Layer 3 of a small transformer language model trained on English Wikipedia (9 layers, counted from 0, width 128). Numbers have three digits each and are written without spaces.
A neuron's activation on a vector x is GELU(weights . x), where the dot is the dot product.

Input weights of the MLP neurons that the questions are about. A number n stands for (n - 500) times 0.002.
n0: 666437555675416455699479533606437471584402481324443516275415488365621339293594555354424569464639365563646440604485691594500330520641592489466408480425531468301505301569396336457578569693508397630476680375496499583633640352458547381502752411367518334535596359690396344551458617612542502598517492666504548481582482521417371608448411538338516421662569669246576583263455539447571652443356
n1: 417598523476283764427613351524419542341560690411583465538410372664462492496442538561472569474434433629491355189553461558427424504551500293597549485510406562583625417478597495514399491586748378564440443559430521609426453601400663514303529494408441578620393517329722603595510355531319463461523552485528663461474490654625594417463420758536582638567410582542511578442393479636382624390425
n15: 346341553713395410517514403343456614519702490554474495590423503537656659428569461372550542556455515477515195451470607357430458559630562594626354479566498315526499531669421509457498532593500554316642353546463715313370475319392664599322543498488420584627482577685610339562610387369430656617558335440637458656385499649470293484429438663499482681423443472451572391589562413469607467583355
n23: 603443412468590579637511434520439431545428529477647495443530496522355525393526529462335598663342460484437519625507496549360435349690576566472372479526599354364379445463393450492477585436660478396299469492380613661497497718490476620381457495471410585443454504464433402463664487405501565365541706425396417573442477403552524580565640571588567692307480545403309390505846512361598729645539
n27: 661514641607695445285574469613476423555460599455571652428536543480574528264513692676462529534608387437505462172537616509499433416297303375452553350438414551602561271453403554393492310621372564693530631463535461622407625376543375477569446531598417583575590526424536508354424492540393442509454551493526410360434376367479600467401551429570392534554671434675619661415597446517631692589560
n78: 596593371698444430464524582553603388461601471560555484704367549484646468459555452487479411439775365595615594168571551289444378452534422377444551310255498416440452306511520541721475574550604658582405413447580421390463801531488496483580258505394417583526363505507552476399682663411520518507526401513373533517448312441534610649730515412359606587463610556500655350474430603601594546681337
n83: 508477650599511468514354480489248420448615607384512645613277610421519344576393492567434575526521406323480473526648566735556478456720539489438553606430480288438513347662485511551367494469468628515549605579539420525474518504413537409570458290556403558527432718420622467463613569411507528419638604615503427567363549381269563412610357597354430552348475295391389420556771619590687479417537
n108: 455546537500592530408614639424540456545723528486423372529607675587577445653503621513548560380528230380602492499429657442467483461389348644540532440419517432367557589355457465513598384500566512466666504640583513522370450465493534476573591643492399661381416475552382591375458397484522646752455449577483617572448454627482463526354456542616401473420440458565366357643373457576418546672516
n151: 565384446545446387435618619589575466679641506475602667557400397446460542355413394456541526274383600291524380439708594479704476625440550461413407568512337655457486447680397430373368440566376361489591258577357353463437656569528319429505519437705700409624463562572471354263665493360532684570392571510525392559589444543448557538379531561662264579376618510608570711484378520731477346793420
n152: 423644402455558356582549377314531476426516468822436360399582771511729642705416687661544451575513438557491548423629472432483508329574205574660604484617454597447433468491588733300545431687406501341466526473571464568521582563573491607540390560540528301556412565505248562442398582688432564375724327386674534411475415340509568337598428652352437635451293442342486234353679525362572518579559
n160: 756312527452348553449471626503563582586468605297489454437637375586559299422603497340570444641525704481587485418537562681251546528448385532529506417533519377496464507481681537433631552437595624663381401578469519577550543468431460575376565525339544321585311589537492466598745468373390669490503407520567515621597534336405533544516488501448420634398278381634556489288640510690598366479232
n164: 545511417584303642469557569552565758496659466382482373466573565563566586432418306397677530387461625399354569684467547514365522610682659676503456483496331610401578575419607461399380669493354374379447610466392534377482574506534450389521383674651295553406533584596553410466500551566322545445573348498661486577536540563414646617361544353393289569422409544296597525504549512528483613561535
n191: 359584548500401452493646704403607485437446622443384484535495595471632541464458524560497655479533361437571558240490399358497445642576299480740447431476348500585430514574670669636431373655628468662547451383490483400547500488571481574620551669551193422371246616528405410465621593400513682372633411645504562407537419651333603524506439443432398448421322405538484431602309659435434537594418
n220: 423592325785580358687508522238339499431341485470470434542402469350541450550669378563697485648595400530465561513787496489470335622499501392457747330491380440447340513501625381661692481330397348605668400400513626644480369561470675508465428494350449535491410561460443447377507608607424419373601482597432520546509408477543651547517416407417467552518585577456518285517539388427659627719502
n234: 570488638598430422475573452589452367642339418609504560621488675476364610366638678540646331467230561405601471506524568528439348435482639467650585408259440629541740491527561404458531740488373675607537627509480420545536427345649695438405392503428577481435518419546450626407500576370702502487431439611431453739579424445585637420539555393589242415380639518416304363479447554434492470573431
n254: 536461684373272221342416451489444627559740374390626507357568702587504259624505641606459404526502160455682852478399662385711809562466408550504269492428406291289650729727679490481646440655570374586324349408610600590639607541497541551603698423601586606314234555518568854372475552315613594865458131502569712496335531791424549597515456392694405244160529336467574299571349648502337426553480
n271: 548433661402356410405646618456618610615400595485615609482511562544591278594439406341520504566498590363464559268449624417394519541511411516622359508558557516525458408483412597355543439442462469596539456474430672458505622391464607236617411579538640425614535368588507464499666388581305618442501660511463591531491434444533427523532328551440672595622438402579674600647599661447392499649342
n295: 598456531648634428620551459604449504608483649636400333522386627495557496386429617458497328271690494395706221640445637483487664448514466629449576522589494417416623459594641500493556558560311342450514558516416979374461353601366605280331418442637373368354405588426530466525483518617443430609502643414348584693516438457674441501433547356483531453630519251488469329526455590720598547300437
n345: 602480671451664453743516426416503634567456612557516470450184517325627374399651664691376529603438375546487561539377592362498436411524420610628487593611423482448569459411407681726588731417491662633389355213626579606559502510474503494290401636381413373532458640393414469811710501393781479469600453397378475553545341528398598387457303606406420470495544540549505515494438148362396531558515
n360: 527610691497727515531603580156455545555306527584435327478558652600674484489642618559620441545311399314525531551419598314338392612373723357480647546464613410461454476538569507469414494633571499481510360594472450554434568318483470493546485603422265348545584467674351453520273486556489514434335591457493504536403664419516555431708462613503535464523409510647592483541397509492551510692540
n368: 619639370565499523391646391581599362566452478400637478453545593477572410479547521365374410533478586341398542309682361232411410356508399612493371518497384551464518426670630352619686581299397431572438795458617532674630553299366475609482587428479478679330567573528440517574498562405542509370403585557672480485477331436483647543626495499501485526458717479671486261605493451431518733370430
n371: 602495478655355689483400458533433490567582538475400301488552712516533556341554514591406562466575519567349547457404360434356577633623572537624395562566326442560550545410404461584540592638568462551379392422416355681583720516562448462390470453550273537577573637598406494414604525610598574365562341430350596594330567359458567697541442481457495476554562398460485637544534562331354518475340
n383: 709603475542362583367317328398472527622538288565585359559572657696474373610411280649701555472471552471743326525491325461591480489525546473472360501335549504733458366464666624495512463518431722472304448586499499642412439559368575506396358648588499517594525518447555391556474543388357610454469393515684668532535559354836502642361454500332357542654329579729461594447559339604375571501546
n388: 538469411499441500305702400369367505404594412417420516336522411494453506547531368492650447613552374465680530589568456722686464592355495447484523509619421555469529597513530474574431375512752564454479418394461393588577409443380501564484415433475507633506556591456718459335452583414522625648407484505589619463484459570626632415429446550635539450470557519672529489646526484678516462513485
n393: 603507554355556349383562460383491327467564458573490331534516542464667528584407507660654344556500579372461523457596509427412519462547345350414510415354539559259447476326601737434488428466697307515449624486515382650444541624405699642548518545434221457349461543374349440569396465696461492472616742458423455438469431315469365604613669511168651524534519395604584410449624461611410596629582
n402: 585372420366498424589425569473425436291490338475365541456579473606506487465840575497450495396376437573499550746447499508722594392484548499417310413585565526390549391561473587595280367381502636462584538648722544413624471459642505649541426303388341341375473710396423621437492729334550452371719581646525731532687585625516502586501502514362562396413527622715651559528706485481419455337522
n403: 561635529606454468332541394540568351382722513442390610462510397409555471366538393515573624513615579297411409514504589625416456436217495525661513427762449477598559525548330580572519274469718464505398579182662616563627575634366630604475284551466435441603408500395364588511526473401534415554492501493443653474409478537343768514469475646475399544556401419544644476298532406586490433634536
n432: 574502405511393514432469442616500464460380400554608593627426479495531587330472688664342533575529394487562429490365604730541550466614593440499546672509478727415589510467502358558450448448591422356331614357296646513647501516460513514585604533549376535466414742514476448513410546489414370305494547497418435583417536678438377554497365442694441674560443508395307447651451451432452620384445
n436: 525502380365493587474586447374369421565507176501743469293645616510402332541634586647464527333565547250420687489279593441493427671364264574570515601524474591397454438562511556533381544419702370552532520505510593588354518427499463317505550447512496581377515486604463731548578454454481523505576512436643522646599506575524371624574378496482389591568596485679580463622568550428578434488507
n448: 604466533424336666574478439510531319628514677523492652413255392739573431611380492493375576524612491646561647348408358458520346502502495450370645459534623586650533602604545433505533407248411497512733505331514448501343292457608384481350452595468756410484412481342545561539318600470503469493556566359516541369492609375717395518429645377756631562547383453679479456561504422525557443465497
n465: 525230503635376567291568376476474396211367552589537431323643455465581481541589467571498470588471534580479471182448690544574522338356537633472531717578562448317399602587580545509428494463640419542706521554432461440408477520487596503610473445722625415487493812606554465512362341553452306360555461611452445562320762499548432462584432642536351678332518429423378496543723562390396311490473
n471: 636504573525536506494332534397543510421533454621438358448460467648453475546663386462550692629842431311285470481350397531381563555711500481497355400396500649615606466554604485671490482478356466420486344447516668532441463429376419540489420540480463530469557318378475649511472427483435684523616491425612538402555371420478327512507530455571420550433535578643532487440388591419684665499645

Each question shows a token from some text and the vector x that enters the MLP there. A number n stands for (n - 500) times 0.0094.

" It": 451487377410358424497430606450617646371536546419531255618414570379440500592531558514367551511485484418443459477489580582462358675428473407447644588327568555516410526552223670485558508472404747499517511533517547526282404619321529628575772506566616562495628508359423558372467572511528365584389523360493326499540519558586449475608518307631762435483401727559594631508742652408545506314363
Which of these neurons fires most? n448

"ji": 427583321526422446445507480556761463353520375412440318521518693148386624490463581402394485455490509529431427591496556476435318582558492431455545696498592491629402759666307582537500568501431753545598545587628461424390477748228453543462585583413488510548580510332502560425565499596630571516550508431507346454675452634502425381688480206340724348469437610650495718399534521474585463295525
Which of these neurons fires most? n402

"ance": 445545493471448483302539487477773617396507543449508361503568612213414576443470660530388464448547620502452303339624666555503413565538415398394593608458570473694468610590268597453667597503281824637352536600357366533395454653291473603501779653419521539541527468425471507479495588550467486515406445325506442518519449684543526415668458332576634452429516547598510577357691477487449406390385
Which two neurons fire most, strongest first? n27, n160

"al": 358540426421439503518425489583702573414443464409379279768469602192395542422449498430444459415584623467409416381507613479467419634532495421343735632469584470632472770647383532497644467498357747536534636609577406453361441649183436545561640528517516501595584462419375491435657502612391520750502514364477385387490491656542517467683484243404772508441502579554496590257646620478561457495476
Which of these neurons fires most? n78

" are": 451447339461421387398514485506609558407534423448380167559525568272384421641499492452520634445473543360548489507538643587457441647459519394464633590408599538694443587645351638621585528522543759522482569554564372534327437616298445556638818555565576519527632550404473484400542588403483410594398505351453419465558514649533500417547420238435596301526379758575509654502574653424497413408393
Which of these neurons fires most? n388

" 1": 328461461470430454397530570398625593291552553382412315566528604137344433523446603349469606476532516485452409402415596529481403596491454407420748605416563491655360738669303658646416537548430741522435585512488523506328468639256434512558665640566557534466768544377474535480578569525447471545497526426496410547526618690566514371634470273492628460522300732506380650502632651450482469476357
Which neuron fires most, and how strongly? n465, at about 2

" form": 381442459429426460399427514438541628510503560367411271562534551232442459509445529407552561479522530396472416611503698477539402624442508455466601583404482482764544609585249775506604508438452753413542560619471442568317400663324521549531720480658574435509623475388498479415495627465520438517465496421431410436516555754522484292540472283521716358553378797580510647420629677431491553404381
Which of these neurons fires most? n383

".": 467491421561549486487536479492753584403483560462319300667584740272486588574500519557352529433487652518488356542481591551492408717560456356585741634436505430601339536636219590391506509580377782476423561561471454521455379764231396603527676600476564475485449511441387540473519418466367615531495500368489453407531519595514493490693567258521811366378408668495444545410500620408439487488366
Which of these neurons fires most? n152

"ke": 436551382344453506382553436437708536357549534478459326557575637262392505502439595569434483448443621510517368480484601569310376654448538395511610620391508476711454725652288476473656567562368623567478519557564420468450375730319373562646803668380480472578707533206532518447557503602433456497419516316470504505561472642519463419669518253637667444460348691485450626369589477541520524400469
Which of these neurons fires most? n1

",": 453477329374522354377588473449638483426458484404386323674533685238438537576445515419502606482526597442517388478477531454499433645470487407487685525402651480584431615590290643639559557517418748520446550547539383570373381661209446526570864565584538553467604501311424550449485489502474498542461539373468456477535510646531470386604535263592731290467413713495482572487650652519471495511359
Which neuron fires most, and how strongly? n393, at about 1.5

" sign": 411527412406429476386484403506541625459484584251418304545499547207482536499410583424452507438506517516446361486534631523555369616362522446521619595450575507797506668561176665544612530525462681451535550631429375587279398743307471539505616506579572467469704518412508440417476587473511397545548457505363437426476517706609527378652497270564701351497412744558559640425737688458583533364402
Which of these neurons fires most? n388

"n": 572544323414441441458487553558633539460470554508430387649505662156365385451463551499401417395427702533420306510502591431410411754586477514497601525418587573587477706605391488529424561440300650607562505691516492403354479786372514421624745540377495486599716435273415573543512513481416573546609532437498447500572525641520473410504460127645746432429405633445518546366641602460482434461455
Which of these neurons fires most? n295

"ple": 432569359434421513406409449508626555421599477501407437526657657215439531469476553573487489399561654464357438523585683508428281568402421529436662560421500426666520668704302576593580560549406632510403477600511432417333374687354322567555794624475549448576657534351470466431568503456559470499439593399492448533506545607518528312670541259458495351481374690543592599358767599519488468455332
Which of these neurons fires most? n160

" c": 387502460397460397326488557514589610463435543338585346688545696225487499532470555372406479532537568428443470469530628552436332631483473408492615707396600577702373679687218613584522568518461750553456489619441493567292335695323479494533657554549475566509710506293437484433623566451410328541481440447497459541474539600581366361640498339586713356430375773548455431455565693496469471508415
Which of these neurons fires most? n271

" of": 394491355440464483364516542459660543410478634455402348670527643251450457528473591393579568462494610388442427498580560491428378598474487451468707553408535510637344544574402642593651542503429705523492531450570382510387400650296525522553880564531553487510679552268486500418484584421537448515469517424461369487504522676501529411597482241602745419488336773493490634417537625447413458550301
Which three neurons fire most, strongest first? n191, n220, n78

"ult": 417532415353435607411514497453661723432373599428469297537667587254356467464445571502464491469576598525391436474529561461531557583401491511521654606391539459640538627556289614361593587415418719491434619552481377521262357571236342538648734544552485613603697499291410497412652625478492342585530511484557402592573463654506509416662466235585679360416459682511578541414639585429451482473357
Which two neurons fire most, strongest first? n160, n27

" con": 392460442523433431384530503460511620385593517418340276558529622316379471555504667436460490411389542355551521539578529504496414609490628384459622703378488502711252639574307736621553556565510757470508520540446503517288407565412492496614688567587527497476679550432449519431486572413642438482454523397487440408514492714532553340606499324503687342488438831515426521401742564437562460370447
Which neuron fires most, and how strongly? n360, at about 1.7

" C": 384477444391405397422570653563571597432529578378530234658583691162386464439485533434399528517574614403430401471530560562457367672487475398427636594400602492669331715656305618533497604552407766541459503555516450528349331719285490581582640565475466584563651472271452581442560484545350413619442463448483470544572517629609416305618434415619707444467332719561442481416558699487431467477492
Which neuron fires most, and how strongly? n1, at about 1.2

"ver": 413582426526443436470483470565690630496403576418457248580526645267337493444516543589341456431516646510388416420540600402494402622471435424550742468353565332671468645669219500606520577559239635540463606608511496441444428695507413683575617607475493614584693606352485439542568481478537447499534496364437379471598625676554450417511523233538745332460358561493504583346676561531617357428363
Which two neurons fire most, strongest first? n78, n295

" species": 445456337379431346490437500461523614407511577402368126609526558225302426503520553405498581486512521522475429507510517481521350675465420466529609527461564500734541542648240721539565485464450704558468595607542551523404394693203476568564741501621574455582632547417479494410520595555530335521438530358571399519561512685462497307625542329593646363525331712529502639453596641376508504437423
Which of these neurons fires most? n402

"ur": 334616425411454445372453361471766555392536451500444364570641565113525474513501469503422436366452639420413572505503546438408439583527490451460689627389541439508552679635355616443577492475452808503442542668515494531234363566302512567434667607461550585590630491500442361435564614420456431621422469496451473405527459663532526430704490363489715509416326855490472738445689626492618427541442
Which of these neurons fires most? n15

"time": 413374331455404358455420535476672566484475618440503291536705602210396561546523607499532483490537588469441447537543532548480397686482404389475452629386580478677484632619347639530605514518425640518477574591530376511398464644222536547596870560555532518495735445338503567430450598507523447439468535273509361418483506624480501434587588288475572378511437718570474679503607593500369408331364
Which neuron fires most, and how strongly? n393, at about 0.82

"a": 329495307445436520471559505469743403383477479431472360606481612240416354528475581459409520444450540558483391432514501553430341612553478513511607583397555543606455700710376608542595528513362773579505502540545470388438460654226393503579752575474476577542605512264471578485620495620447343590440561329514414478586485700458546397763417168526735437518381765571428628429577700376503465477426
Which two neurons fire most, strongest first? n78, n191

"ro": 362550377327368499436454449483695542396585469576421301559607549267422422589495557431503479478455675429468425495520649434422408508516571532468563590469523404538385681609418553543647588440440821553391537499614549515261381671343295538513728589496439572507716520489517574396634579593514335532482536424433454420486485601551634320647382249437791346466404752528508537421690635464551462486488
Which of these neurons fires most? n368

"ing": 457467397400428439485468540502607632399433628370498435673509665197396566523445678521520553402505590397494336374512622497512472560596443433409560587363527469676481622562299622499625544458326774537494506596441328554308443608412441628551828657494593422625638511233471551428560520467517378472510535463443444482475521647502509383639466289654580371487416715552499690353560571521498491394296
Which neuron fires most, and how strongly? n151, at about 2

" Mount": 436412287321415536428554616520532578367489549343483210661529627179442514476453587353539486416551479510423488458392548567414441594449485507542623528449511455745425599501240657566686540605406756455471576529467487423407390710376485603658667522497463480566590524337516466399541458521405474558517546415455384552598643679546545320690567214571782477511386717496486634358607592498494519367477
Which two neurons fire most, strongest first? n160, n1

" second": 441433450334410416347460484497549722445546546355494401489608678081399506496366504548487566403575551466329548508538628490527256577484449448528626621472604427676499650644267578552496604459451651494524512489498479453323415655337571580552687576619535519511704422357407483367583520414489523392509602525468392481479557623559476372469566300454756341591472801616500597440677614484531449416404
Which two neurons fire most, strongest first? n271, n436

"u": 422560353457387577412512507579705468511411590412435309587527681221492460490554617417375533454466595437389368502393609484530370582542393535435567498503624528659524784659369606556605596543294788578387498561526408451398411538214548456473587563581469489597672482346378545490563500522459484692542511458444371481627441597502500374756452183488661229584467672527418627484694675433421451542387
Which of these neurons fires most? n234

" U": 398463343529374345470523571500646585443447470515469309550533697236523516475493653397449514414571515398409393463501457593458373618517423476397696672413567592679311786606277639552500585446400713482469602595543487542327427695225539569517721566493552598515708460353486511438560437634496506527444458444588495448589464587571409295622422438594759297445395586553443632410589646429391447440475
Which of these neurons fires most? n152

"ular": 410474403319357434545400439471607566437447545508346309538610679301446454493483544386495495470524546508371438452500634468458364590418532362468703587378594468655625571616250629612600572487453686561486504508553444503314335567259436651552804544611585437595697574368437499399597584449596403547553569403531435457467537675563504428610548180498621337484353661541480675436582619443529496512411
Which of these neurons fires most? n448

"ach": 468470370310413509402509505626736595490558549285439331664509613303465540538466725425450533412449606420375310447469669373549395640468513502492567495485517417673555698563292663467608560588339695495498587494501424533404384590371400600619699624462598511654663465368489538436577526482450338396426425512411413499568498634517505372612542198619564307516472804473426592435691519550538505405372
Which neuron fires most, and how strongly? n234, at about 1.6

"–0": 370547420401424396436477527559629629422429506423403340631543610146311484607457510434455694505516494477429412395511700505504371609449519373442541623512724435753417640719354605537555563527426767592435644497586440580445324633257433542537673578547463486521750409285405504479474564523392526519484460471515439500453522682571489356551527353511607396542409741469482639456505599435538441304454
Which three neurons fire most, strongest first? n383, n0, n471

" G": 390535394425454431483527568540644448416514509333474355672549651173500486472477548405366551439622469435453353421453611507456371689534487444446698629386604496738312728602190664566521503544425714540476514534593427532334342684232510598598574465435524631538718456360450527430509481555415373606494483402480393561638497677565430331598419370653704424424423721562509564498637609434445563437498
Which two neurons fire most, strongest first? n108, n78

"w": 507449286446480439310395516577695542397410653442471408572594630185445460574456615324377574399669506454538265475475553549531508614481481480445651598518548485661414735597409576580496622462484700496452520558524486470425417621332376583647623643521555557610614544313524435528458591401496370518571612339316416473544550613557534392629531120504646198496385701496522700462603596478541419379392
Which neuron fires most, and how strongly? n295, at about 1.6

"sh": 457537335367463500369516529547692529427519516435464413641479633219435456517441617441343507442533611501426344454455545433375317604512531453545640675427610545689492704562318610544549562572394698574580586604501406316396429810307440526619697640459530545626571549251438498416593494553374511540515461421443399441599486697499502383598551099528673319397385640582543542307519531557575507434470
Which of these neurons fires most? n78

" water": 405494301494408498401468496523605622417500508306445217568418613165380451550485542358372479474565513536442350399499549523472322535407515437579668589402514568721506608668160566609657565599466702583442572532441432534352439644264428490696736583592539521533718594362475441500573493455522387504486521454521369522548523605505507443677516278597669360419401692551580672328605620447567488509448
Which of these neurons fires most? n78

"ra": 353501395470438430406547408557682546446429463368442354467503588315424505542469656269458489409465573430480291419441546475587484556474460443421654623481591580647405744668414558535598545501480699532446599595607559563435361661291480582551711676566562618552803501230542493388550481500423420522532494347540340395541582629444507380750347290501840332494463713547392607485660457425554415428410
Which neuron fires most, and how strongly? n368, at about 1.5

"ve": 456500367419423545370519502496744548462406520406453427531537645332360565588467584552395497473538681449476334415519691519402419651476447426415569579363435530704460641646300613631639600546314730541406610600472430463446412610343383533612745700536514530508732578295460600407478480431472372491511517344387533432614524594505550424619497203685632319423367621521439618394669608505457437329444
Which of these neurons fires most? n27

"ic": 351500404492429502551496420543657583488481521497444377550586574236287434503522583399532473312478705459423413478563680495544446628486494312333653683382513551623621594587227738484439578495542715443539596592541426457334324607313427598549734578508439393627696470357473554477520537452437350498415520385515413378402608696530473452708555298420634355586449599602475645454623649518493586479348
Which two neurons fire most, strongest first? n360, n393

" ": 369442407391412439433530550479604583343501525397409321549560669343410477543492611308482457421458665438555385522495541477447389718493472458516673629404632509691315683629317534540550559546499755591430506501511416574387408735277415544567702522595556526507656498259460566401534567463502422524508505438429398580486527664508421334593495254595624311479423773527341570519682711442501555545433
Which neuron fires most, and how strongly? n23, at about 0.51